Layer 4 of a small transformer language model trained on English Wikipedia (13 layers, counted from 0, width 128).
A neuron adds its activation times its output weights to the MLP's output. To switch it off is to set its activation to zero at one token and run the rest of the model.

Output weights of the MLP neurons that the questions are about. A number n stands for (n - 128) times 0.002.
n30: 133, 150, 116, 76, 49, 93, 136, 105, 165, 213, 181, 101, 168, 116, 122, 146, 144, 110, 201, 99, 138, 86, 82, 125, 98, 154, 200, 105, 105, 130, 136, 67, 173, 83, 152, 118, 63, 152, 153, 122, 92, 176, 100, 145, 161, 182, 58, 70, 119, 129, 91, 123, 105, 157, 156, 110, 102, 118, 151, 103, 140, 114, 155, 85, 122, 154, 185, 118, 76, 102, 139, 188, 150, 187, 106, 148, 136, 81, 118, 77, 137, 169, 139, 130, 90, 97, 181, 169, 123, 88, 185, 80, 158, 108, 116, 161, 94, 116, 102, 183, 132, 131, 108, 139, 128, 96, 121, 161, 130, 122, 145, 134, 124, 174, 181, 154, 124, 92, 119, 57, 104, 164, 83, 181, 95, 121, 141, 167
n41: 166, 77, 145, 110, 135, 130, 100, 99, 163, 118, 145, 99, 114, 183, 69, 110, 161, 161, 91, 149, 145, 151, 140, 124, 186, 94, 96, 144, 122, 112, 133, 124, 121, 123, 120, 154, 174, 157, 105, 140, 54, 137, 167, 109, 153, 57, 109, 116, 112, 98, 162, 127, 196, 132, 140, 212, 195, 124, 47, 159, 90, 143, 150, 158, 146, 138, 176, 105, 107, 140, 133, 125, 71, 155, 124, 98, 121, 143, 127, 133, 164, 165, 79, 158, 131, 132, 77, 135, 125, 179, 168, 162, 140, 116, 152, 164, 91, 124, 103, 137, 119, 92, 98, 144, 101, 94, 143, 124, 136, 72, 106, 108, 103, 159, 116, 146, 146, 94, 106, 170, 121, 98, 127, 116, 119, 133, 142, 99
n54: 134, 133, 97, 170, 76, 93, 125, 149, 174, 179, 157, 146, 139, 124, 119, 126, 125, 86, 117, 149, 134, 150, 39, 158, 76, 112, 133, 109, 145, 123, 162, 102, 185, 103, 99, 124, 152, 144, 110, 164, 107, 116, 133, 104, 153, 70, 115, 146, 182, 92, 179, 80, 177, 214, 179, 123, 97, 95, 84, 164, 189, 161, 123, 126, 154, 111, 105, 68, 150, 180, 132, 110, 150, 100, 62, 96, 147, 143, 160, 129, 149, 100, 142, 126, 121, 216, 163, 152, 75, 183, 124, 155, 149, 126, 217, 139, 73, 145, 125, 139, 94, 95, 104, 117, 88, 89, 127, 165, 81, 86, 62, 95, 138, 85, 111, 146, 135, 126, 126, 147, 112, 121, 133, 110, 120, 188, 84, 116
n73: 161, 116, 170, 159, 103, 151, 134, 119, 133, 164, 114, 124, 142, 164, 85, 101, 125, 196, 101, 84, 83, 131, 181, 146, 147, 121, 115, 90, 158, 104, 116, 161, 142, 116, 117, 144, 159, 98, 138, 133, 101, 96, 90, 123, 93, 248, 126, 171, 125, 165, 128, 94, 110, 90, 122, 173, 110, 113, 105, 107, 103, 140, 158, 182, 109, 138, 132, 92, 152, 142, 105, 144, 165, 122, 157, 138, 122, 158, 169, 72, 135, 109, 138, 165, 116, 172, 111, 143, 104, 91, 119, 110, 93, 106, 128, 165, 111, 164, 23, 174, 146, 171, 118, 125, 131, 133, 99, 121, 123, 152, 102, 163, 135, 112, 183, 128, 68, 144, 62, 97, 139, 132, 60, 138, 90, 180, 95, 138
n191: 88, 150, 103, 178, 111, 199, 152, 106, 176, 93, 132, 170, 171, 169, 91, 126, 109, 175, 147, 162, 117, 148, 128, 59, 96, 98, 131, 108, 119, 120, 135, 150, 79, 166, 187, 150, 111, 111, 120, 145, 148, 131, 155, 152, 171, 142, 134, 97, 102, 115, 92, 176, 140, 117, 73, 136, 167, 130, 135, 126, 79, 134, 125, 137, 113, 134, 144, 116, 156, 119, 113, 107, 107, 120, 126, 130, 154, 115, 86, 121, 149, 150, 142, 114, 125, 104, 130, 139, 145, 91, 148, 85, 114, 139, 85, 103, 135, 114, 125, 131, 156, 175, 148, 85, 115, 103, 115, 189, 99, 179, 117, 161, 43, 137, 119, 105, 110, 144, 149, 124, 64, 133, 104, 150, 157, 91, 128, 157
n203: 114, 72, 135, 145, 131, 131, 100, 147, 135, 116, 160, 84, 136, 113, 126, 67, 137, 129, 133, 132, 85, 147, 144, 105, 190, 64, 138, 78, 183, 115, 96, 142, 50, 158, 106, 88, 149, 177, 147, 64, 90, 139, 93, 114, 55, 114, 192, 60, 131, 124, 151, 128, 127, 133, 94, 63, 130, 119, 114, 188, 214, 151, 165, 114, 92, 131, 190, 113, 89, 117, 143, 144, 121, 168, 127, 162, 133, 110, 170, 144, 122, 115, 71, 117, 147, 138, 103, 128, 76, 60, 228, 170, 147, 95, 223, 87, 159, 208, 119, 120, 133, 189, 145, 122, 91, 89, 154, 139, 126, 154, 129, 120, 159, 76, 118, 197, 128, 175, 146, 82, 122, 128, 57, 156, 167, 138, 176, 136
n205: 102, 119, 84, 110, 120, 210, 82, 210, 185, 136, 162, 193, 107, 131, 92, 92, 82, 169, 111, 98, 126, 120, 136, 69, 131, 151, 105, 112, 102, 133, 138, 113, 91, 137, 110, 82, 120, 96, 143, 154, 141, 112, 93, 142, 157, 63, 154, 143, 83, 66, 99, 159, 171, 136, 100, 172, 135, 73, 129, 129, 201, 151, 115, 140, 144, 138, 166, 128, 132, 62, 138, 158, 102, 148, 42, 74, 171, 137, 140, 195, 113, 195, 149, 71, 125, 163, 143, 138, 198, 120, 133, 129, 168, 146, 154, 142, 129, 157, 143, 122, 135, 82, 168, 153, 178, 50, 90, 170, 68, 142, 142, 170, 103, 139, 105, 155, 102, 147, 132, 126, 89, 124, 153, 132, 33, 124, 160, 71
n224: 123, 111, 172, 162, 101, 147, 130, 118, 118, 164, 127, 127, 170, 198, 151, 165, 134, 67, 66, 93, 142, 123, 84, 147, 137, 123, 103, 123, 191, 169, 114, 126, 134, 168, 145, 93, 94, 166, 76, 89, 99, 146, 138, 174, 82, 177, 108, 132, 99, 149, 92, 210, 113, 99, 116, 106, 119, 205, 129, 116, 88, 84, 113, 142, 146, 179, 168, 183, 133, 110, 133, 133, 143, 148, 126, 141, 106, 83, 173, 76, 109, 130, 131, 120, 109, 84, 75, 130, 131, 123, 161, 133, 83, 106, 136, 112, 148, 106, 192, 121, 111, 139, 76, 111, 97, 102, 150, 58, 125, 146, 179, 131, 185, 85, 127, 123, 138, 153, 156, 181, 179, 89, 162, 149, 38, 138, 105, 120
n237: 177, 155, 166, 111, 130, 137, 177, 153, 183, 114, 115, 216, 115, 149, 115, 109, 133, 80, 164, 171, 129, 189, 120, 134, 51, 93, 122, 118, 113, 115, 97, 83, 95, 140, 128, 167, 96, 92, 135, 62, 152, 114, 138, 73, 103, 196, 60, 90, 68, 172, 87, 140, 140, 94, 130, 54, 111, 187, 145, 123, 96, 164, 134, 64, 97, 113, 59, 78, 129, 138, 150, 166, 157, 166, 57, 137, 162, 72, 196, 223, 95, 132, 144, 128, 147, 151, 129, 151, 65, 123, 99, 110, 187, 120, 191, 135, 168, 118, 128, 116, 121, 167, 75, 53, 139, 127, 207, 165, 133, 167, 121, 129, 135, 160, 97, 135, 223, 120, 186, 121, 123, 74, 65, 105, 146, 92, 172, 122
n296: 104, 113, 124, 136, 150, 130, 186, 96, 143, 102, 127, 135, 107, 130, 131, 118, 126, 84, 109, 136, 163, 99, 128, 97, 144, 165, 148, 142, 131, 162, 129, 138, 159, 142, 154, 118, 142, 135, 83, 125, 129, 114, 82, 111, 138, 173, 131, 98, 125, 172, 169, 141, 157, 103, 126, 118, 68, 146, 122, 99, 156, 102, 144, 115, 108, 98, 160, 49, 129, 145, 186, 108, 107, 118, 169, 120, 177, 107, 175, 102, 156, 175, 125, 119, 86, 135, 147, 99, 157, 115, 115, 168, 89, 73, 139, 174, 113, 113, 100, 134, 65, 164, 103, 79, 113, 132, 122, 125, 127, 73, 166, 171, 130, 183, 150, 107, 112, 118, 184, 145, 155, 86, 135, 83, 146, 129, 108, 140
n378: 101, 152, 108, 153, 45, 149, 182, 194, 115, 82, 112, 174, 166, 42, 127, 140, 115, 94, 127, 129, 79, 121, 170, 75, 77, 181, 102, 121, 96, 200, 126, 90, 32, 78, 121, 88, 85, 123, 118, 105, 120, 204, 112, 119, 133, 121, 137, 212, 101, 82, 132, 126, 93, 109, 109, 182, 85, 194, 189, 160, 162, 107, 88, 133, 116, 118, 41, 182, 70, 107, 100, 158, 172, 172, 153, 177, 75, 128, 154, 147, 212, 122, 151, 104, 100, 121, 138, 105, 152, 71, 191, 121, 145, 138, 105, 156, 157, 141, 125, 192, 138, 130, 119, 132, 53, 97, 102, 188, 144, 133, 117, 149, 108, 113, 178, 138, 106, 120, 164, 152, 145, 126, 210, 116, 85, 138, 154, 120
n382: 117, 131, 123, 146, 104, 70, 176, 180, 158, 76, 86, 121, 165, 94, 125, 157, 75, 163, 168, 115, 82, 61, 101, 89, 209, 139, 168, 153, 123, 113, 205, 144, 146, 121, 157, 131, 121, 161, 210, 153, 129, 140, 186, 141, 179, 114, 123, 186, 111, 125, 110, 140, 99, 87, 98, 138, 187, 118, 80, 90, 122, 97, 118, 149, 156, 116, 207, 143, 89, 118, 156, 105, 64, 181, 119, 139, 155, 160, 107, 98, 51, 113, 143, 175, 93, 138, 182, 118, 150, 155, 144, 170, 150, 80, 151, 178, 115, 125, 112, 94, 105, 141, 77, 138, 192, 82, 145, 94, 121, 100, 96, 142, 89, 93, 147, 52, 118, 132, 146, 179, 123, 96, 105, 146, 26, 122, 137, 99
n398: 123, 148, 139, 78, 146, 60, 108, 118, 135, 185, 140, 84, 64, 129, 60, 125, 134, 178, 173, 162, 202, 174, 150, 139, 109, 138, 136, 79, 98, 81, 189, 128, 164, 153, 174, 95, 137, 196, 119, 96, 119, 118, 166, 182, 150, 131, 104, 175, 124, 144, 235, 105, 126, 84, 182, 155, 95, 83, 107, 148, 130, 112, 92, 180, 146, 198, 147, 80, 119, 108, 125, 118, 122, 133, 101, 138, 99, 150, 82, 99, 97, 115, 118, 118, 72, 97, 115, 150, 82, 142, 163, 78, 89, 143, 102, 201, 84, 112, 138, 148, 152, 122, 121, 153, 52, 125, 125, 126, 174, 137, 127, 117, 133, 110, 97, 87, 151, 154, 102, 88, 145, 162, 109, 156, 81, 179, 101, 137
n420: 135, 82, 90, 151, 147, 119, 133, 112, 159, 124, 146, 133, 88, 170, 59, 70, 84, 135, 149, 191, 94, 146, 162, 126, 109, 81, 92, 134, 183, 152, 130, 128, 78, 149, 196, 115, 105, 85, 120, 86, 132, 151, 151, 134, 134, 143, 139, 150, 140, 71, 141, 93, 161, 152, 114, 129, 107, 107, 135, 134, 56, 125, 133, 173, 135, 91, 130, 101, 132, 74, 101, 144, 179, 115, 181, 99, 154, 126, 110, 109, 169, 153, 189, 66, 196, 100, 132, 110, 82, 126, 188, 149, 129, 102, 112, 99, 121, 146, 93, 102, 78, 163, 93, 116, 121, 163, 138, 141, 193, 157, 146, 90, 133, 133, 141, 147, 168, 124, 126, 144, 87, 150, 119, 116, 158, 172, 132, 152
n434: 123, 173, 144, 184, 152, 177, 90, 168, 170, 145, 114, 163, 78, 149, 117, 93, 128, 114, 100, 63, 81, 123, 131, 126, 107, 143, 126, 131, 76, 159, 136, 142, 130, 156, 111, 158, 79, 111, 161, 79, 180, 85, 87, 163, 160, 107, 63, 82, 121, 179, 108, 183, 154, 110, 202, 180, 142, 133, 124, 107, 139, 127, 158, 131, 110, 120, 84, 106, 120, 129, 87, 183, 118, 185, 138, 113, 127, 151, 137, 132, 85, 132, 140, 166, 106, 130, 134, 145, 50, 117, 128, 196, 99, 50, 53, 75, 151, 70, 155, 80, 74, 118, 128, 162, 155, 124, 152, 142, 173, 136, 166, 153, 129, 158, 114, 50, 123, 86, 142, 201, 104, 170, 93, 120, 80, 148, 190, 133
n480: 110, 172, 117, 136, 107, 92, 107, 133, 93, 123, 147, 169, 88, 150, 139, 97, 70, 145, 151, 86, 138, 110, 115, 126, 121, 93, 207, 94, 138, 144, 120, 111, 132, 123, 82, 131, 122, 166, 118, 173, 105, 158, 90, 163, 113, 164, 143, 102, 105, 188, 193, 107, 188, 136, 75, 132, 138, 77, 126, 153, 53, 111, 168, 169, 84, 129, 209, 172, 103, 134, 93, 119, 123, 134, 143, 79, 149, 155, 105, 64, 191, 97, 180, 134, 145, 147, 95, 203, 123, 125, 142, 86, 149, 127, 128, 108, 225, 109, 120, 182, 126, 147, 114, 92, 58, 120, 126, 95, 149, 84, 166, 124, 160, 115, 105, 112, 82, 92, 129, 143, 146, 148, 124, 121, 177, 171, 121, 111

Each question names a token from some text and the token that comes next. It shows the activations a of the neurons there, in the order above. A number n stands for (n - 128) times 0.034.

Then comes g, the gradient of the next token's log-probability with respect to the MLP's output, scaled to length 1. A neuron's effect is roughly proportional to its activation times (output weights . g). A number n stands for (n - 128) times 0.0029.

"y", then " in"
a: 123, 125, 128, 125, 147, 128, 163, 126, 128, 123, 128, 127, 132, 154, 123, 123
g: 137, 121, 108, 161, 134, 44, 136, 155, 97, 86, 157, 115, 83, 85, 121, 111, 143, 114, 167, 148, 149, 80, 135, 86, 87, 219, 154, 186, 102, 144, 107, 175, 134, 141, 69, 179, 108, 123, 86, 118, 135, 73, 103, 113, 117, 128, 133, 147, 132, 163, 129, 160, 158, 91, 146, 101, 131, 124, 63, 117, 100, 160, 99, 122, 60, 115, 149, 102, 181, 83, 140, 115, 146, 178, 95, 93, 120, 136, 109, 128, 117, 147, 156, 148, 96, 159, 110, 168, 148, 153, 137, 82, 143, 182, 135, 147, 156, 139, 81, 117, 143, 127, 156, 166, 110, 108, 135, 157, 143, 135, 170, 183, 123, 169, 109, 163, 159, 95, 140, 139, 109, 125, 124, 137, 71, 137, 102, 132
Which neuron, switched off, lowers the next token's probability most? n205

" the", then " North"
a: 126, 124, 126, 125, 123, 125, 127, 151, 123, 124, 126, 127, 124, 128, 127, 128
g: 147, 163, 98, 133, 146, 123, 103, 103, 150, 87, 75, 169, 71, 162, 164, 146, 147, 133, 104, 101, 138, 135, 131, 156, 109, 127, 158, 124, 112, 108, 140, 175, 157, 110, 146, 126, 201, 107, 92, 139, 101, 118, 140, 92, 164, 142, 161, 116, 154, 168, 138, 66, 97, 145, 93, 170, 145, 104, 168, 98, 99, 143, 135, 62, 86, 186, 90, 107, 86, 90, 150, 152, 82, 125, 88, 148, 149, 116, 103, 119, 136, 176, 177, 184, 127, 85, 124, 126, 182, 89, 122, 131, 158, 84, 69, 151, 186, 136, 132, 140, 163, 150, 134, 117, 187, 138, 104, 149, 92, 108, 153, 125, 101, 154, 155, 107, 127, 188, 146, 94, 126, 109, 103, 113, 82, 108, 107, 124
Which neuron, switched off, raises the next token's probability most? n224

"s", then " own"
a: 123, 126, 174, 128, 128, 124, 127, 125, 126, 123, 127, 127, 128, 123, 123, 124
g: 140, 111, 102, 121, 183, 46, 175, 124, 98, 132, 184, 121, 142, 86, 148, 110, 100, 117, 149, 135, 162, 88, 66, 165, 120, 107, 85, 185, 176, 122, 127, 143, 161, 145, 143, 129, 166, 174, 123, 154, 138, 137, 69, 94, 113, 111, 85, 157, 87, 110, 152, 92, 121, 126, 140, 175, 142, 135, 139, 131, 139, 131, 153, 137, 135, 109, 97, 149, 132, 131, 104, 159, 146, 209, 50, 133, 94, 73, 147, 142, 105, 105, 108, 171, 127, 123, 132, 121, 78, 115, 125, 112, 38, 148, 107, 109, 86, 160, 147, 166, 140, 106, 123, 103, 128, 137, 184, 150, 130, 131, 89, 187, 135, 136, 128, 116, 113, 89, 164, 152, 146, 133, 104, 180, 152, 112, 113, 126
Which neuron, switched off, lowers the next token's probability most? n54

" 190", then "8,"
a: 125, 123, 126, 123, 124, 132, 127, 125, 152, 123, 124, 128, 126, 126, 124, 124
g: 151, 108, 152, 130, 105, 119, 144, 134, 95, 125, 139, 132, 180, 186, 93, 117, 98, 119, 156, 162, 108, 170, 75, 83, 73, 147, 155, 47, 141, 141, 106, 89, 175, 134, 161, 87, 104, 121, 130, 136, 108, 181, 139, 56, 121, 142, 109, 117, 66, 124, 146, 169, 111, 123, 156, 105, 143, 91, 122, 128, 209, 89, 130, 183, 121, 122, 107, 133, 126, 142, 157, 151, 118, 135, 147, 118, 86, 139, 116, 192, 103, 104, 151, 98, 119, 118, 145, 78, 129, 116, 144, 168, 120, 113, 187, 135, 97, 100, 134, 108, 125, 116, 118, 91, 151, 161, 134, 121, 104, 186, 127, 136, 164, 89, 159, 103, 182, 133, 121, 186, 156, 68, 136, 151, 154, 128, 71, 140
Which neuron, switched off, lowers the next token's probability most? n237

"8,", then " the"
a: 123, 126, 125, 124, 127, 138, 128, 128, 123, 125, 126, 128, 127, 127, 127, 191
g: 153, 122, 95, 97, 137, 133, 152, 82, 146, 98, 93, 121, 132, 110, 103, 140, 88, 93, 90, 121, 174, 133, 172, 161, 112, 107, 128, 135, 112, 124, 109, 147, 139, 137, 152, 112, 123, 151, 176, 152, 110, 59, 94, 78, 118, 104, 106, 129, 132, 144, 154, 146, 91, 155, 161, 104, 111, 142, 101, 69, 124, 101, 113, 132, 98, 97, 140, 143, 203, 106, 154, 180, 162, 141, 93, 158, 134, 185, 112, 150, 119, 130, 139, 154, 73, 200, 110, 83, 119, 110, 153, 148, 135, 102, 188, 115, 123, 178, 118, 165, 145, 190, 162, 56, 45, 162, 153, 133, 136, 122, 151, 126, 112, 150, 138, 125, 188, 171, 90, 119, 157, 139, 117, 89, 148, 98, 109, 94
Which neuron, switched off, raises the next token's probability most? n480

" ch", then "o"
a: 128, 124, 123, 126, 125, 127, 123, 126, 126, 124, 124, 124, 143, 127, 126, 128
g: 113, 139, 175, 133, 203, 133, 125, 112, 148, 139, 132, 158, 116, 213, 78, 148, 146, 160, 187, 148, 85, 160, 160, 107, 121, 116, 156, 147, 118, 153, 158, 122, 112, 166, 73, 148, 139, 81, 89, 116, 109, 165, 133, 144, 105, 114, 117, 152, 183, 92, 139, 160, 101, 131, 115, 122, 107, 140, 125, 98, 113, 119, 108, 164, 133, 164, 155, 94, 112, 66, 120, 92, 166, 143, 145, 130, 164, 163, 126, 97, 114, 79, 47, 138, 125, 154, 135, 123, 123, 152, 171, 106, 134, 112, 188, 187, 164, 123, 143, 100, 113, 93, 101, 126, 141, 106, 114, 125, 175, 154, 116, 34, 94, 127, 96, 96, 138, 133, 75, 131, 106, 104, 79, 95, 124, 157, 142, 113
Which neuron, switched off, lowers the next token's probability most? n398

"-", then "I"
a: 127, 127, 127, 127, 125, 123, 128, 125, 124, 210, 128, 126, 128, 135, 124, 124
g: 129, 137, 143, 130, 131, 88, 168, 122, 155, 108, 126, 93, 124, 138, 171, 82, 132, 130, 134, 84, 110, 149, 118, 130, 140, 173, 49, 151, 67, 108, 134, 120, 105, 169, 146, 114, 108, 140, 105, 174, 95, 164, 180, 145, 139, 106, 114, 112, 166, 124, 122, 52, 119, 132, 117, 157, 105, 162, 108, 124, 174, 125, 116, 127, 71, 75, 117, 133, 150, 191, 157, 159, 82, 71, 142, 114, 139, 98, 125, 121, 106, 135, 147, 184, 184, 96, 207, 166, 96, 98, 103, 150, 113, 157, 95, 116, 129, 132, 127, 138, 131, 152, 118, 174, 115, 91, 110, 116, 101, 141, 162, 178, 166, 137, 114, 134, 75, 153, 103, 136, 186, 65, 101, 151, 124, 125, 176, 99
Which neuron, switched off, lowers the next token's probability most? n296

"d", then " Mar"
a: 126, 128, 128, 127, 123, 128, 123, 127, 128, 128, 128, 178, 125, 192, 127, 123
g: 144, 174, 121, 170, 115, 54, 107, 144, 118, 109, 117, 167, 66, 138, 110, 97, 111, 105, 132, 116, 103, 91, 129, 147, 107, 151, 161, 153, 141, 128, 139, 122, 124, 138, 107, 121, 146, 153, 98, 133, 192, 184, 110, 168, 134, 120, 234, 158, 147, 127, 121, 113, 146, 131, 102, 141, 55, 123, 123, 127, 117, 119, 117, 121, 65, 113, 114, 151, 137, 134, 142, 143, 116, 64, 172, 94, 123, 56, 147, 138, 97, 177, 173, 161, 114, 131, 125, 143, 90, 103, 76, 98, 91, 141, 87, 86, 167, 147, 125, 203, 122, 77, 112, 121, 177, 126, 96, 137, 135, 173, 158, 164, 120, 105, 137, 129, 160, 112, 155, 171, 133, 135, 76, 126, 122, 166, 127, 134
Which neuron, switched off, raises the next token's probability most? n382

" and", then " H"
a: 123, 124, 127, 126, 123, 123, 124, 126, 125, 127, 127, 123, 123, 128, 172, 130
g: 69, 145, 165, 86, 163, 152, 133, 70, 118, 86, 91, 171, 159, 130, 127, 106, 162, 135, 138, 110, 138, 158, 220, 104, 152, 103, 175, 85, 163, 122, 130, 163, 155, 127, 113, 138, 106, 92, 128, 129, 173, 111, 111, 120, 95, 115, 187, 124, 147, 127, 140, 139, 108, 131, 107, 132, 127, 73, 94, 104, 121, 163, 100, 121, 128, 142, 105, 74, 80, 135, 117, 92, 127, 131, 146, 120, 193, 161, 167, 160, 172, 107, 149, 139, 183, 153, 130, 119, 174, 139, 154, 70, 149, 79, 128, 146, 155, 93, 109, 141, 110, 110, 76, 103, 153, 192, 113, 154, 162, 122, 97, 75, 143, 89, 148, 179, 130, 121, 116, 99, 112, 181, 133, 107, 126, 87, 78, 115
Which neuron, switched off, raises the next token's probability most? n434

" of", then " high"
a: 126, 123, 123, 126, 124, 135, 125, 128, 127, 127, 123, 128, 123, 123, 163, 141
g: 128, 175, 78, 147, 150, 141, 133, 108, 86, 118, 183, 201, 131, 109, 147, 150, 139, 141, 130, 80, 164, 113, 133, 125, 103, 128, 134, 175, 92, 141, 148, 119, 123, 98, 107, 130, 130, 101, 153, 130, 156, 149, 86, 170, 109, 150, 82, 95, 107, 105, 103, 95, 106, 163, 151, 119, 152, 125, 202, 107, 143, 111, 98, 143, 75, 111, 150, 111, 100, 155, 140, 88, 127, 106, 122, 109, 67, 119, 122, 136, 182, 121, 133, 195, 103, 139, 105, 117, 83, 98, 113, 187, 95, 137, 121, 130, 148, 119, 117, 99, 193, 96, 189, 133, 134, 155, 216, 105, 127, 75, 61, 120, 115, 120, 167, 141, 97, 78, 146, 160, 145, 136, 146, 137, 138, 172, 93, 163
Which neuron, switched off, lowers the next token's probability most? n434

" the", then " compet"
a: 127, 124, 126, 124, 124, 126, 125, 160, 124, 125, 126, 127, 125, 127, 126, 128
g: 153, 126, 142, 166, 73, 106, 156, 132, 85, 166, 128, 92, 134, 109, 92, 20, 123, 132, 131, 142, 121, 70, 98, 166, 80, 133, 105, 205, 130, 148, 136, 57, 122, 115, 141, 132, 127, 117, 140, 156, 132, 148, 121, 122, 139, 143, 83, 139, 163, 115, 167, 135, 160, 147, 169, 163, 86, 183, 130, 89, 144, 90, 131, 169, 160, 119, 147, 123, 140, 167, 94, 105, 166, 106, 96, 141, 126, 144, 114, 121, 131, 138, 111, 77, 158, 101, 105, 79, 101, 137, 116, 122, 127, 106, 113, 97, 127, 159, 104, 101, 99, 158, 107, 109, 103, 88, 136, 135, 146, 172, 198, 67, 195, 168, 152, 147, 152, 132, 193, 106, 109, 122, 124, 147, 119, 121, 162, 168
Which neuron, switched off, lowers the next token's probability most? n224

" colle", then "ct"
a: 128, 123, 127, 127, 128, 187, 125, 127, 128, 130, 124, 128, 127, 123, 128, 123
g: 105, 124, 98, 132, 121, 138, 133, 68, 120, 96, 92, 102, 109, 165, 146, 151, 165, 123, 135, 104, 100, 134, 118, 99, 162, 147, 124, 112, 114, 103, 63, 158, 88, 126, 160, 131, 178, 135, 154, 65, 183, 157, 97, 152, 104, 150, 147, 102, 94, 174, 144, 101, 110, 155, 128, 144, 175, 176, 95, 108, 160, 132, 71, 111, 177, 144, 161, 138, 69, 137, 94, 87, 46, 152, 169, 158, 112, 154, 133, 140, 118, 120, 158, 127, 119, 94, 122, 104, 113, 110, 134, 173, 139, 150, 57, 144, 130, 128, 123, 159, 115, 173, 170, 138, 90, 82, 146, 157, 124, 98, 170, 93, 121, 182, 89, 172, 154, 140, 104, 154, 117, 147, 69, 113, 182, 152, 120, 152
Which neuron, switched off, lowers the next token's probability most? n203

"my", then " team"
a: 126, 123, 128, 127, 140, 144, 124, 128, 125, 125, 128, 128, 128, 126, 124, 123
g: 173, 132, 108, 176, 148, 91, 135, 102, 117, 148, 138, 137, 88, 179, 126, 104, 148, 163, 151, 71, 136, 149, 141, 155, 135, 81, 124, 126, 169, 151, 120, 94, 75, 116, 154, 129, 95, 121, 141, 104, 126, 157, 123, 133, 163, 137, 73, 120, 193, 159, 176, 81, 146, 133, 165, 109, 119, 120, 132, 191, 141, 134, 110, 128, 131, 101, 141, 99, 136, 156, 101, 120, 144, 192, 155, 126, 108, 118, 106, 127, 114, 80, 66, 106, 162, 158, 107, 130, 172, 83, 96, 100, 131, 81, 132, 136, 177, 138, 111, 108, 164, 147, 89, 137, 144, 131, 99, 114, 118, 51, 94, 51, 127, 146, 142, 130, 166, 130, 133, 95, 86, 148, 137, 94, 168, 227, 142, 104
Which neuron, switched off, lowers the next token's probability most? n203

" vis", then "it"
a: 128, 158, 148, 128, 128, 125, 124, 127, 128, 123, 124, 125, 181, 126, 128, 127
g: 178, 188, 147, 139, 114, 131, 139, 136, 168, 144, 89, 115, 128, 148, 137, 111, 168, 160, 128, 141, 135, 121, 132, 130, 151, 102, 169, 113, 91, 111, 102, 179, 147, 148, 131, 130, 156, 116, 91, 147, 133, 133, 134, 144, 175, 132, 93, 91, 77, 115, 191, 169, 152, 114, 138, 120, 153, 122, 68, 164, 177, 181, 171, 157, 100, 203, 103, 149, 75, 83, 127, 115, 97, 171, 113, 103, 90, 118, 133, 99, 136, 79, 159, 102, 89, 121, 81, 140, 179, 121, 162, 119, 151, 121, 42, 161, 167, 123, 94, 103, 134, 108, 102, 143, 128, 140, 131, 104, 145, 104, 58, 155, 109, 143, 154, 116, 168, 125, 105, 94, 99, 115, 117, 53, 145, 84, 125, 134
Which neuron, switched off, lowers the next token's probability most? n398

"ired", then " to"
a: 128, 123, 123, 123, 126, 196, 125, 127, 126, 125, 123, 123, 123, 123, 128, 128
g: 209, 76, 133, 117, 125, 114, 193, 136, 139, 122, 148, 108, 115, 65, 184, 104, 118, 134, 144, 160, 124, 72, 101, 147, 181, 108, 129, 138, 132, 60, 178, 113, 129, 158, 166, 144, 198, 120, 112, 146, 80, 152, 143, 166, 132, 150, 115, 148, 136, 104, 144, 85, 115, 141, 128, 137, 130, 202, 153, 155, 153, 143, 136, 135, 123, 158, 165, 97, 141, 117, 186, 118, 132, 99, 125, 184, 114, 81, 136, 91, 92, 178, 95, 126, 161, 113, 115, 132, 66, 109, 132, 108, 116, 104, 102, 144, 122, 148, 135, 111, 131, 91, 102, 112, 150, 121, 199, 122, 92, 140, 111, 97, 138, 138, 100, 107, 112, 160, 137, 114, 80, 134, 63, 79, 159, 133, 135, 70
Which neuron, switched off, lowers the next token's probability most? n203

"ort", then "s"
a: 128, 140, 125, 128, 127, 128, 127, 128, 123, 127, 159, 126, 136, 139, 125, 124
g: 57, 171, 126, 118, 150, 146, 170, 136, 137, 108, 135, 167, 101, 73, 143, 171, 126, 194, 151, 84, 110, 133, 133, 134, 177, 112, 104, 126, 141, 149, 195, 151, 71, 179, 114, 108, 126, 125, 104, 145, 111, 136, 119, 80, 154, 127, 144, 127, 114, 112, 121, 107, 143, 168, 159, 155, 86, 137, 248, 135, 144, 114, 94, 119, 142, 156, 90, 121, 105, 149, 145, 126, 114, 137, 135, 100, 135, 173, 122, 79, 171, 127, 164, 125, 106, 70, 104, 151, 105, 137, 144, 110, 173, 109, 124, 126, 100, 93, 135, 115, 94, 113, 150, 166, 153, 113, 158, 75, 163, 85, 96, 108, 115, 112, 180, 136, 96, 103, 172, 119, 102, 116, 133, 96, 146, 76, 72, 164
Which neuron, switched off, lowers the next token's probability most? n378

"ay", then "b"
a: 127, 123, 128, 124, 123, 199, 124, 125, 123, 166, 124, 128, 123, 123, 124, 127
g: 48, 145, 151, 139, 155, 195, 95, 112, 156, 117, 139, 128, 86, 155, 127, 125, 66, 143, 78, 151, 156, 130, 175, 158, 141, 100, 133, 98, 150, 95, 48, 184, 91, 114, 156, 113, 126, 107, 137, 59, 143, 87, 131, 125, 173, 119, 142, 146, 182, 142, 101, 137, 64, 108, 144, 121, 137, 123, 137, 130, 108, 125, 178, 86, 91, 191, 156, 78, 152, 99, 110, 161, 137, 148, 155, 145, 96, 194, 137, 101, 104, 201, 113, 127, 123, 161, 145, 114, 176, 111, 131, 116, 100, 136, 141, 143, 126, 164, 119, 120, 130, 138, 162, 123, 125, 124, 133, 169, 131, 66, 146, 130, 146, 143, 139, 123, 127, 79, 114, 124, 84, 164, 132, 83, 97, 145, 79, 135
Which neuron, switched off, lowers the next token's probability most? n203

"ordin", then "ation"
a: 128, 142, 173, 129, 128, 127, 128, 126, 128, 126, 127, 124, 126, 131, 127, 127
g: 116, 127, 127, 146, 125, 148, 115, 77, 127, 133, 119, 107, 132, 173, 93, 141, 123, 111, 117, 96, 113, 88, 198, 142, 159, 96, 149, 158, 92, 108, 158, 177, 121, 169, 152, 140, 113, 79, 131, 135, 157, 123, 57, 122, 162, 128, 61, 132, 138, 114, 172, 150, 104, 131, 219, 159, 115, 99, 163, 117, 116, 199, 117, 147, 125, 109, 152, 78, 131, 97, 143, 116, 145, 170, 86, 116, 120, 181, 128, 40, 166, 98, 104, 102, 140, 118, 144, 128, 182, 152, 108, 138, 169, 103, 138, 171, 170, 78, 137, 147, 92, 112, 120, 132, 119, 132, 121, 118, 154, 147, 125, 136, 169, 151, 145, 130, 126, 165, 121, 111, 68, 105, 140, 63, 81, 74, 125, 136
Which neuron, switched off, raises the next token's probability most? n54